Layer 8 of a small transformer language model trained on English Wikipedia (13 layers, counted from 0, width 64).
A neuron's activation on a vector x is GELU(weights . x + bias), where the dot is the dot product.
The model reads these tokens: "." "53" "%" " |" "\n" "|" " N" "ative" " American" " or" " Al" "ask" "a" " N" "ative" " al" "one" " (" "N" "H" ")" " |" " " "36" " |" " " "43" " |" " " "0" "." "45"

The vector x that enters this layer's MLP at each token. A number n stands for (n - 500) times 0.006.
0 ".": 266 612 371 802 395 662 427 504 281 568 398 454 668 432 416 515 612 392 504 447 810 622 458 427 734 531 374 548 297 164 454 689 461 313 627 388 698 144 576 544 506 520 458 399 302 574 704 366 700 480 528 377 535 455 557 491 857 604 415 570 613 424 573 508
1 "53": 279 560 452 808 493 667 350 632 284 554 425 541 581 739 318 480 609 223 364 482 840 670 400 498 532 430 245 659 431 361 363 719 528 440 463 324 522 198 568 544 562 524 479 482 250 648 668 336 562 347 604 313 583 357 572 485 842 632 343 661 657 433 494 553
2 "%": 241 689 317 764 408 601 398 551 254 570 452 441 533 563 246 579 600 260 386 489 920 603 496 386 450 521 288 566 466 367 351 735 508 353 621 363 589 269 683 597 473 514 511 500 229 708 701 332 540 461 616 451 649 427 534 503 788 638 421 539 651 357 420 530
3 " |": 187 671 411 769 621 499 386 465 277 577 451 401 496 560 345 508 627 370 478 428 713 664 596 489 584 513 267 585 420 314 396 708 449 391 546 402 747 213 585 502 439 444 447 360 279 801 640 447 605 351 541 436 662 351 656 417 836 744 487 451 625 349 471 521
4 "\n": 179 529 385 891 623 458 349 556 249 585 460 548 574 600 330 619 559 298 396 351 638 590 664 489 546 504 311 505 394 355 460 725 367 326 494 362 683 187 615 514 595 425 425 553 281 487 757 465 614 374 572 416 643 419 675 442 820 621 395 686 604 447 453 582
5 "|": 264 677 394 892 696 556 378 476 292 536 423 462 536 543 335 567 518 332 519 511 650 697 459 528 583 480 315 459 454 261 479 703 526 338 496 416 748 238 483 513 600 506 452 453 254 623 745 411 705 236 422 359 667 410 577 471 807 675 350 518 549 405 485 515
6 " N": 308 655 444 750 771 676 418 512 337 444 501 524 460 663 262 488 414 281 455 569 671 622 596 567 685 448 252 547 550 333 315 686 348 329 490 378 538 173 632 504 499 509 513 600 184 322 730 403 660 281 409 428 768 333 566 492 726 742 456 538 540 554 471 648
7 "ative": 277 721 388 847 598 674 459 544 406 443 534 490 586 677 275 529 444 157 490 509 723 653 543 379 508 401 362 717 521 316 498 693 482 298 444 300 603 207 645 693 497 472 491 517 161 577 713 379 628 295 378 431 655 414 526 429 763 648 347 604 596 518 464 450
8 " American": 378 738 407 752 636 722 435 553 400 340 441 534 568 641 305 528 474 194 432 602 830 631 461 399 497 405 453 730 454 328 362 816 500 304 506 197 565 313 534 668 352 454 559 593 236 565 721 249 628 294 444 392 735 395 652 409 708 649 426 635 423 463 544 438
9 " or": 420 752 298 640 652 691 324 530 424 496 456 493 496 648 299 566 433 288 398 563 781 676 403 369 635 526 260 596 483 268 392 809 366 258 440 348 537 341 694 682 396 516 511 523 210 619 708 391 706 394 423 456 650 497 489 304 650 764 435 625 550 500 522 462
10 " Al": 300 694 453 736 723 694 381 509 409 467 443 582 516 530 278 444 487 250 469 551 780 604 426 552 727 504 166 697 465 342 409 888 312 323 536 333 552 313 548 724 402 429 542 536 202 376 692 397 627 398 534 404 632 433 538 298 677 745 383 520 591 667 497 446
11 "ask": 275 692 376 833 608 730 425 506 404 345 392 550 543 525 164 494 430 387 425 568 856 569 550 546 595 384 444 808 574 419 280 870 456 463 548 240 583 345 569 708 459 516 560 506 230 438 725 140 575 320 450 453 618 215 560 417 636 690 388 528 593 493 435 452
12 "a": 358 721 435 855 635 719 361 527 325 389 473 474 555 550 283 428 415 353 394 552 752 606 583 501 548 576 341 798 464 433 345 897 429 368 581 267 574 392 603 830 414 459 359 512 239 567 733 331 626 301 484 437 470 387 412 399 730 688 340 556 559 549 382 400
13 " N": 355 675 454 684 712 679 370 498 356 365 479 517 381 604 240 468 492 397 379 634 768 603 581 555 759 416 284 701 522 391 324 817 245 357 499 287 552 220 609 667 506 519 510 600 214 374 709 340 576 313 418 542 727 308 517 422 766 729 396 500 540 576 444 576
14 "ative": 284 742 404 818 588 636 446 555 429 407 510 499 548 638 269 536 474 232 462 537 812 633 553 397 518 374 376 829 504 368 489 758 443 327 457 221 632 217 611 811 479 489 455 513 159 595 673 367 547 304 394 513 611 391 482 413 771 620 338 567 640 517 464 380
15 " al": 397 741 399 678 652 686 283 573 352 436 445 612 584 583 179 507 544 221 351 451 809 635 419 484 760 479 147 636 451 344 487 813 377 342 451 359 604 328 600 703 408 406 473 550 209 408 694 440 576 489 467 458 596 568 536 442 742 764 396 493 538 549 560 425
16 "one": 283 664 396 725 479 683 411 567 326 429 378 512 558 603 363 532 402 321 379 547 886 704 514 431 412 429 291 756 547 438 394 807 458 394 607 248 626 352 618 713 382 469 390 545 229 635 715 198 611 382 387 470 599 264 473 442 701 697 333 588 614 574 527 557
17 " (": 362 601 379 752 611 466 329 653 251 515 529 608 598 677 204 516 477 455 353 620 776 690 630 501 804 383 323 471 395 310 362 815 277 374 500 356 556 366 511 578 511 437 512 449 262 543 703 398 693 380 468 343 689 539 520 349 800 674 370 489 597 466 484 403
18 "N": 318 537 431 744 626 470 347 416 311 486 476 591 489 701 261 464 463 372 393 645 852 679 578 499 691 388 235 621 554 264 272 775 341 459 552 331 531 279 597 663 504 601 508 636 277 373 656 381 546 259 364 429 623 311 622 492 826 712 520 511 643 609 365 578
19 "H": 252 594 399 800 642 517 457 464 315 473 470 575 466 616 254 628 482 210 318 625 910 582 547 566 602 525 199 712 517 282 278 835 423 450 601 299 529 243 564 698 507 608 452 571 224 400 681 317 576 352 504 539 558 387 521 634 696 572 498 542 575 599 428 428
20 ")": 369 638 333 760 515 504 510 539 288 423 555 460 491 519 460 625 449 388 233 553 919 645 680 580 531 474 227 547 432 428 259 748 390 424 571 294 651 304 525 561 468 449 395 436 222 661 754 374 616 432 495 429 623 356 631 424 802 604 363 697 617 434 415 521
21 " |": 306 730 420 736 664 524 361 461 252 466 544 441 447 519 401 586 498 394 416 426 776 709 635 539 563 457 229 530 421 363 368 747 440 410 529 424 682 200 583 568 519 475 398 350 232 742 631 447 584 312 529 427 638 318 622 462 847 751 445 515 650 408 437 523
22 " ": 295 579 323 749 690 476 401 740 237 509 453 478 388 650 234 546 474 317 363 504 648 681 663 553 607 485 276 534 437 403 350 838 385 511 562 427 699 122 622 568 533 406 404 428 264 520 586 380 593 311 646 428 590 395 536 489 837 699 400 633 666 471 423 588
23 "36": 254 580 496 765 497 629 436 689 232 529 514 541 559 768 211 513 535 199 353 439 787 697 487 510 411 485 194 612 477 405 386 775 546 546 464 359 781 152 522 596 506 528 450 489 303 539 563 368 453 323 602 389 507 356 661 508 906 586 368 578 641 431 521 484
24 " |": 291 692 410 706 698 536 410 491 241 481 561 401 452 641 331 564 536 343 407 401 704 681 591 484 484 500 213 511 456 366 360 769 421 369 580 424 722 231 597 556 505 481 419 387 237 759 608 433 574 399 456 400 583 362 671 477 888 774 516 493 635 364 478 516
25 " ": 261 571 324 742 732 485 424 757 231 525 456 429 383 735 174 524 507 288 368 466 604 645 618 503 560 508 288 550 459 397 344 862 363 486 590 418 693 174 638 553 525 403 424 457 266 551 547 383 591 387 577 391 557 427 601 506 870 717 454 607 643 427 466 583
26 "43": 245 534 511 760 572 647 466 698 247 551 460 564 559 828 235 519 544 187 308 472 737 652 498 497 381 446 206 684 481 463 327 797 572 490 502 343 703 165 544 531 475 565 451 453 289 620 557 320 478 400 591 294 514 308 668 490 835 613 401 603 622 452 535 488
27 " |": 272 673 417 692 720 520 429 510 231 507 555 403 437 676 318 566 556 348 392 401 699 651 594 458 480 510 206 539 443 371 350 760 420 383 582 410 749 239 603 543 468 503 411 365 244 754 596 440 557 423 466 420 577 375 701 449 863 787 539 464 646 377 475 523
28 " ": 237 559 334 726 763 473 433 770 223 550 440 429 368 760 168 529 530 310 356 459 618 623 613 482 561 522 288 590 450 399 323 850 360 504 587 393 705 181 637 538 494 420 416 430 270 544 537 400 576 410 580 423 559 439 626 477 837 730 472 577 645 446 469 590
29 "0": 201 468 414 613 627 586 472 593 169 499 504 479 484 870 180 569 521 273 289 490 726 625 479 543 410 534 240 700 463 414 395 838 507 493 470 326 716 190 599 479 542 451 433 460 264 636 620 364 529 461 634 399 581 332 641 443 845 593 544 480 667 507 587 561
30 ".": 386 508 310 785 702 522 459 600 82 607 480 548 437 718 291 633 502 362 327 448 852 629 498 481 429 576 265 524 450 361 335 718 399 413 511 385 752 369 575 617 371 441 423 402 311 682 676 360 471 426 522 469 403 501 706 608 717 614 566 486 651 489 487 473
31 "45": 273 657 458 792 601 643 495 691 161 679 382 485 508 724 213 505 675 258 328 425 978 588 469 542 351 476 241 653 460 419 406 701 482 568 387 306 606 337 470 587 447 488 446 531 353 662 560 369 473 351 573 428 497 318 622 541 834 557 364 548 630 419 489 534

Each question shows the input weights of one neuron of the MLP. A number n stands for (n - 500) times 0.0028.

n59 (bias -0.064): 401 494 390 323 733 618 548 509 477 608 552 522 247 617 800 557 667 677 615 488 474 352 243 479 592 353 487 217 356 330 393 552 632 338 161 268 307 648 763 410 645 475 626 564 520 495 616 599 482 519 422 866 319 505 524 723 511 622 414 495 481 513 662 485
On which token does it fire most? 9 " or"

n99 (bias -0.116): 503 489 373 424 438 371 362 397 443 521 450 549 469 482 659 567 394 457 506 629 645 577 550 361 682 637 325 431 515 438 364 389 564 680 422 594 460 742 702 262 673 749 592 266 395 298 374 572 600 598 533 392 329 389 412 663 459 495 827 480 499 479 506 528
On which token does it fire most, and how strongly? 18 "N", at about 0.18

n128 (bias -0.104): 492 481 452 530 438 723 667 613 580 477 258 560 440 542 738 481 497 515 398 658 430 516 428 238 448 510 608 406 569 402 518 495 412 597 358 539 507 600 477 435 600 615 540 667 265 658 589 583 472 570 435 308 481 394 406 312 575 532 672 587 471 361 411 531
On which token does it fire most? 9 " or"

n227 (bias -0.100): 376 284 267 561 560 547 235 423 390 402 506 836 476 484 700 240 411 557 721 718 457 434 531 596 796 574 516 396 459 531 710 518 497 622 376 558 459 463 505 493 580 481 304 360 535 763 411 635 444 466 609 524 685 617 388 480 489 506 272 488 365 566 532 285
On which token does it fire most, and how strongly? 17 " (", at about 1.8

n216 (bias -0.072): 736 555 518 398 596 311 441 459 556 502 323 601 490 233 400 717 521 358 261 519 362 425 373 479 531 592 517 561 467 364 450 537 675 494 304 490 504 365 387 402 650 563 646 590 398 452 665 497 580 637 326 427 599 571 448 649 312 589 381 528 528 604 536 556
On which token does it fire most, and how strongly? 15 " al", at about 1.5

n73 (bias -0.127): 753 537 765 453 675 430 597 522 502 536 300 596 596 446 431 461 486 375 522 446 497 665 490 614 666 500 748 430 381 423 667 599 242 469 396 823 588 461 724 304 479 384 546 460 603 521 343 471 291 469 339 599 326 569 499 361 630 581 346 621 317 580 404 387
On which token does it fire most? 15 " al"

n196 (bias -0.114): 675 709 363 440 563 429 568 419 461 585 481 736 372 326 532 494 434 630 528 460 580 564 412 555 474 556 464 706 375 339 603 371 565 582 493 600 453 492 558 427 496 506 643 598 538 460 375 670 490 356 279 558 605 476 218 338 581 566 514 456 473 656 298 429
Its two highest activations, in order, are on tokens 9 " or", 18 "N"

n146 (bias -0.024): 437 322 785 386 546 520 511 516 371 550 539 476 753 486 694 446 460 291 482 541 264 617 417 353 395 405 558 363 622 534 520 580 450 419 401 470 528 706 535 757 662 681 645 651 278 608 566 327 345 509 601 607 532 346 564 636 522 494 574 414 348 522 627 659
On which token does it fire most? 26 "43"

n182 (bias -0.038): 781 356 388 790 369 563 790 791 422 384 601 479 436 621 760 199 424 435 609 416 413 454 652 344 727 598 417 550 429 548 596 435 464 260 425 443 400 464 556 446 473 576 562 479 536 675 783 575 300 377 435 517 583 624 366 631 415 539 523 326 479 290 549 610
Its two highest activations, in order, are on tokens 7 "ative", 0 "."

n122 (bias -0.079): 571 569 355 362 395 333 379 524 381 705 455 637 480 520 526 576 462 578 425 670 464 744 494 414 713 488 353 268 581 483 608 537 380 625 454 481 615 476 555 458 504 502 668 544 312 342 311 431 502 649 389 510 487 537 383 569 492 336 647 510 664 590 439 456
On which token does it fire most? 17 " ("

n76 (bias -0.049): 570 444 642 586 333 456 515 650 475 628 422 318 438 550 524 446 531 451 461 385 588 669 543 425 385 533 588 248 695 607 597 516 629 573 364 662 336 415 607 441 504 563 511 382 471 500 461 468 540 681 514 415 454 433 471 657 492 459 489 506 466 609 599 546
On which token does it fire most? 31 "45"

n10 (bias -0.094): 388 526 434 390 195 327 364 463 282 392 644 737 509 634 438 488 374 742 616 541 131 910 294 493 265 556 367 526 573 443 497 546 244 438 786 744 659 576 453 639 398 621 581 644 587 432 559 684 426 558 591 268 483 437 470 514 527 428 724 596 505 579 467 330
On which token does it fire most? 18 "N"

n141 (bias 0.011): 203 533 397 332 430 552 787 571 611 502 468 599 592 524 390 665 364 630 521 590 339 602 676 461 409 661 336 617 539 494 604 415 489 362 474 471 420 472 464 583 487 673 420 584 465 522 680 721 284 476 442 229 333 653 425 308 371 513 378 348 415 461 468 622
On which token does it fire most? 7 "ative"

n110 (bias -0.079): 406 509 518 669 542 398 598 381 484 395 311 749 506 299 713 436 495 606 701 568 467 561 676 632 508 637 350 184 466 536 566 552 447 453 334 418 818 515 572 165 480 457 561 534 629 645 480 284 373 540 396 450 435 697 341 530 696 491 373 349 252 488 464 502
On which token does it fire most? 5 "|"

n175 (bias -0.026): 575 665 587 400 432 575 425 572 475 493 482 432 547 392 611 314 617 614 526 519 456 322 475 558 363 481 530 492 507 347 502 652 613 517 310 341 594 767 522 482 317 557 285 511 518 680 510 360 637 524 600 702 372 257 506 602 478 602 363 448 505 557 387 488
On which three tokens does it fire most, strongest first? 12 "a", 16 "one", 31 "45"

n139 (bias -0.059): 734 305 283 451 453 324 578 737 406 293 707 402 455 556 459 643 661 641 636 677 425 388 633 523 561 636 524 569 370 505 544 496 548 291 569 449 927 535 424 362 491 504 468 593 711 608 650 265 546 498 429 361 649 452 489 462 188 576 533 590 427 475 408 397
On which three tokens does it fire most, strongest first? 20 ")", 30 ".", 17 " ("

n202 (bias -0.008): 427 582 496 317 339 506 375 387 249 305 292 571 412 544 668 438 707 472 500 413 446 341 607 453 413 671 563 439 669 621 719 660 361 434 424 450 376 342 615 445 723 583 626 510 789 496 488 483 517 464 481 276 531 617 431 566 654 521 478 366 500 624 414 398
On which token does it fire most? 4 "\n"

n91 (bias 0.003): 409 383 586 534 548 372 552 344 678 600 413 599 426 318 601 361 479 482 622 364 748 466 437 269 550 579 489 400 574 567 431 439 583 625 614 340 460 690 399 469 393 495 366 529 356 332 464 644 575 463 677 311 663 419 421 544 623 488 571 397 505 667 634 425
On which three tokens does it fire most, strongest first? 10 " Al", 18 "N", 19 "H"

n69 (bias -0.083): 628 555 383 533 602 426 765 485 311 688 499 648 663 233 665 393 349 756 513 578 322 526 335 428 587 390 333 403 595 498 614 617 549 276 601 542 432 621 472 652 498 581 549 646 245 595 565 449 518 608 489 533 520 448 429 565 447 582 471 461 357 651 384 454
On which token does it fire most, and how strongly? 10 " Al", at about 1.1

n224 (bias -0.031): 440 532 508 634 435 570 469 361 415 633 233 223 438 516 500 491 751 500 335 593 684 629 544 410 658 654 706 421 489 500 580 404 439 506 416 795 591 659 325 455 376 350 567 533 542 593 740 701 310 633 507 518 372 488 455 548 435 321 660 320 385 433 524 507
On which token does it fire most? 30 "."

n171 (bias -0.151): 603 547 661 503 595 512 453 663 616 369 454 520 639 296 418 621 478 629 650 339 496 666 370 401 540 597 404 510 334 337 501 554 514 347 470 451 447 636 518 666 577 463 451 348 357 587 545 758 406 712 382 377 434 552 506 533 484 415 564 153 312 352 716 445
On which three tokens does it fire most, strongest first? 15 " al", 0 ".", 9 " or"

n220 (bias -0.067): 348 793 528 475 483 451 546 534 653 180 462 527 526 479 348 551 656 563 590 441 340 443 486 588 481 476 578 562 494 426 440 549 282 511 406 543 490 531 624 309 655 539 626 461 515 625 418 471 466 462 450 448 494 441 537 565 358 529 429 541 550 607 333 260
On which token does it fire most, and how strongly? 11 "ask", at about 1.6

n159 (bias -0.073): 634 602 614 400 361 438 444 549 543 455 518 441 369 610 680 556 682 455 533 329 434 433 547 374 602 500 373 530 799 363 548 536 363 365 379 685 479 491 671 717 354 571 595 438 463 608 430 632 440 591 460 346 603 381 268 484 426 473 433 554 732 374 549 515
Its two highest activations, in order, are on tokens 9 " or", 14 "ative"

n80 (bias -0.071): 518 533 467 467 522 658 291 560 346 367 364 509 484 521 760 557 758 323 486 555 153 609 692 571 760 223 364 430 661 546 577 446 327 423 563 575 306 480 722 321 598 374 508 285 447 467 372 545 701 678 667 607 320 643 383 452 614 393 419 555 505 627 509 624
On which token does it fire most? 22 " "

n187 (bias -0.034): 611 568 204 504 302 383 668 437 397 273 370 642 489 463 551 344 611 647 545 567 343 639 378 760 413 474 481 617 833 253 446 411 467 556 617 410 523 557 623 310 610 454 593 385 781 365 612 315 649 475 556 448 386 491 423 379 628 595 549 394 614 516 563 416
On which token does it fire most? 11 "ask"

n154 (bias -0.046): 362 506 399 391 314 557 716 556 600 371 510 381 348 362 721 618 432 330 524 385 638 477 318 533 570 337 458 401 778 415 416 669 571 455 724 349 549 586 508 256 531 535 547 628 663 647 672 610 501 672 317 531 504 277 528 419 252 654 462 547 310 586 594 467
Its two highest activations, in order, are on tokens 16 "one", 20 ")"

n168 (bias -0.073): 298 417 401 569 329 437 706 666 547 411 660 293 567 514 808 554 580 778 478 423 570 367 509 585 584 523 441 436 390 504 254 295 682 526 532 152 346 489 373 399 703 457 562 429 404 504 760 860 519 754 305 528 686 577 622 239 410 346 466 581 524 624 267 584
On which token does it fire most? 20 ")"

n230 (bias -0.054): 589 503 475 511 518 495 328 357 347 619 427 578 448 443 528 595 568 454 486 526 614 503 569 585 382 648 670 448 543 389 404 342 462 520 316 370 304 438 394 510 479 469 473 481 774 569 801 603 557 429 547 572 555 474 547 568 272 370 401 558 544 471 471 509
On which token does it fire most? 31 "45"

n173 (bias -0.043): 603 573 623 638 497 570 600 670 521 350 502 653 627 429 541 546 608 585 427 420 498 541 442 594 494 492 530 548 553 377 511 470 540 452 482 398 199 469 492 564 581 482 702 408 576 684 491 619 345 382 528 170 454 334 442 409 347 411 595 557 408 395 537 297
On which token does it fire most? 8 " American"

n163 (bias -0.082): 775 417 369 471 397 426 667 510 557 570 351 598 589 441 417 402 574 542 365 539 274 339 513 570 310 649 358 461 540 522 555 641 392 413 641 381 391 539 838 393 585 323 662 505 505 574 498 310 520 483 454 328 429 608 532 467 640 507 470 573 472 339 591 569
On which three tokens does it fire most, strongest first? 25 " ", 28 " ", 2 "%"

n8 (bias -0.033): 604 437 673 353 422 249 439 622 530 550 591 386 547 490 516 720 522 235 455 327 636 432 342 574 642 585 416 709 500 620 781 391 616 347 559 508 668 470 510 551 487 319 634 385 573 439 495 711 494 594 420 298 590 665 532 692 490 415 383 544 677 587 610 368
On which token does it fire most? 15 " al"

n254 (bias -0.045): 676 611 560 542 718 465 406 590 490 580 569 480 472 482 630 295 730 489 416 750 487 518 451 485 393 592 572 395 617 563 474 391 352 607 644 467 336 612 492 365 471 384 533 392 371 486 387 514 392 627 399 313 617 166 470 793 397 726 390 577 719 225 547 581
On which token does it fire most? 31 "45"

n63 (bias -0.026): 522 445 615 558 230 422 329 718 654 461 633 545 753 604 560 415 705 750 578 689 431 644 665 544 623 389 376 362 607 558 91 605 293 438 730 426 200 718 488 292 530 529 467 563 491 341 267 566 710 426 425 479 505 450 534 427 610 398 565 374 362 519 658 251
On which token does it fire most? 17 " ("

n130 (bias -0.053): 550 320 452 452 635 582 474 444 585 474 397 661 664 609 455 366 422 521 556 433 419 748 541 155 372 765 385 272 908 489 506 331 547 476 444 609 588 489 505 511 587 401 670 629 230 429 458 624 439 448 327 371 601 591 478 606 601 485 579 380 511 329 538 600
On which token does it fire most? 6 " N"

n0 (bias -0.117): 221 332 499 750 519 457 477 551 550 634 293 343 559 389 650 141 623 633 489 712 544 470 269 601 579 625 593 246 562 347 499 590 495 438 539 599 449 601 457 465 346 373 570 457 711 577 516 498 612 365 481 632 468 884 433 633 650 350 572 505 471 268 561 692
On which three tokens does it fire most, strongest first? 0 ".", 5 "|", 3 " |"

n238 (bias -0.079): 401 643 398 386 585 447 297 501 320 486 362 514 597 367 307 855 633 648 559 507 434 384 567 463 369 254 531 462 496 551 748 515 677 441 444 500 684 527 540 391 326 714 501 309 626 379 547 553 513 608 474 615 558 697 500 451 475 263 381 554 433 366 414 604
On which token does it fire most? 4 "\n"

n251 (bias -0.023): 427 503 517 503 390 447 375 509 612 476 333 395 347 341 467 505 326 583 582 723 568 509 409 455 362 658 493 617 414 592 578 394 364 671 580 587 449 679 672 498 664 472 268 332 255 425 324 557 466 558 469 472 615 525 664 576 547 520 254 429 480 525 440 768
On which token does it fire most? 16 "one"

n109 (bias -0.068): 675 433 580 576 325 513 675 385 470 588 612 612 477 364 367 661 381 463 480 692 489 455 364 434 605 587 509 424 588 485 434 467 485 494 575 685 532 459 633 386 530 639 322 444 407 323 589 454 445 442 280 510 569 385 560 523 535 449 412 445 452 265 614 545
On which token does it fire most, and how strongly? 6 " N", at about 1.4

n219 (bias -0.137): 402 524 578 382 666 427 503 440 554 571 449 502 385 554 413 591 587 497 465 557 409 407 571 531 470 646 586 516 470 499 490 633 469 434 273 408 630 410 599 503 493 424 440 396 692 553 616 723 310 631 501 418 441 615 322 399 417 501 481 590 406 318 511 512
On which token does it fire most? 28 " "

n121 (bias -0.023): 501 580 466 354 642 392 545 651 782 553 750 566 258 438 472 491 322 371 270 397 585 511 547 590 445 558 622 640 497 590 526 398 566 578 511 605 530 635 470 459 609 431 317 205 322 568 581 414 290 462 390 560 564 552 470 284 553 603 501 606 522 504 525 350
Its two highest activations, in order, are on tokens 20 ")", 14 "ative"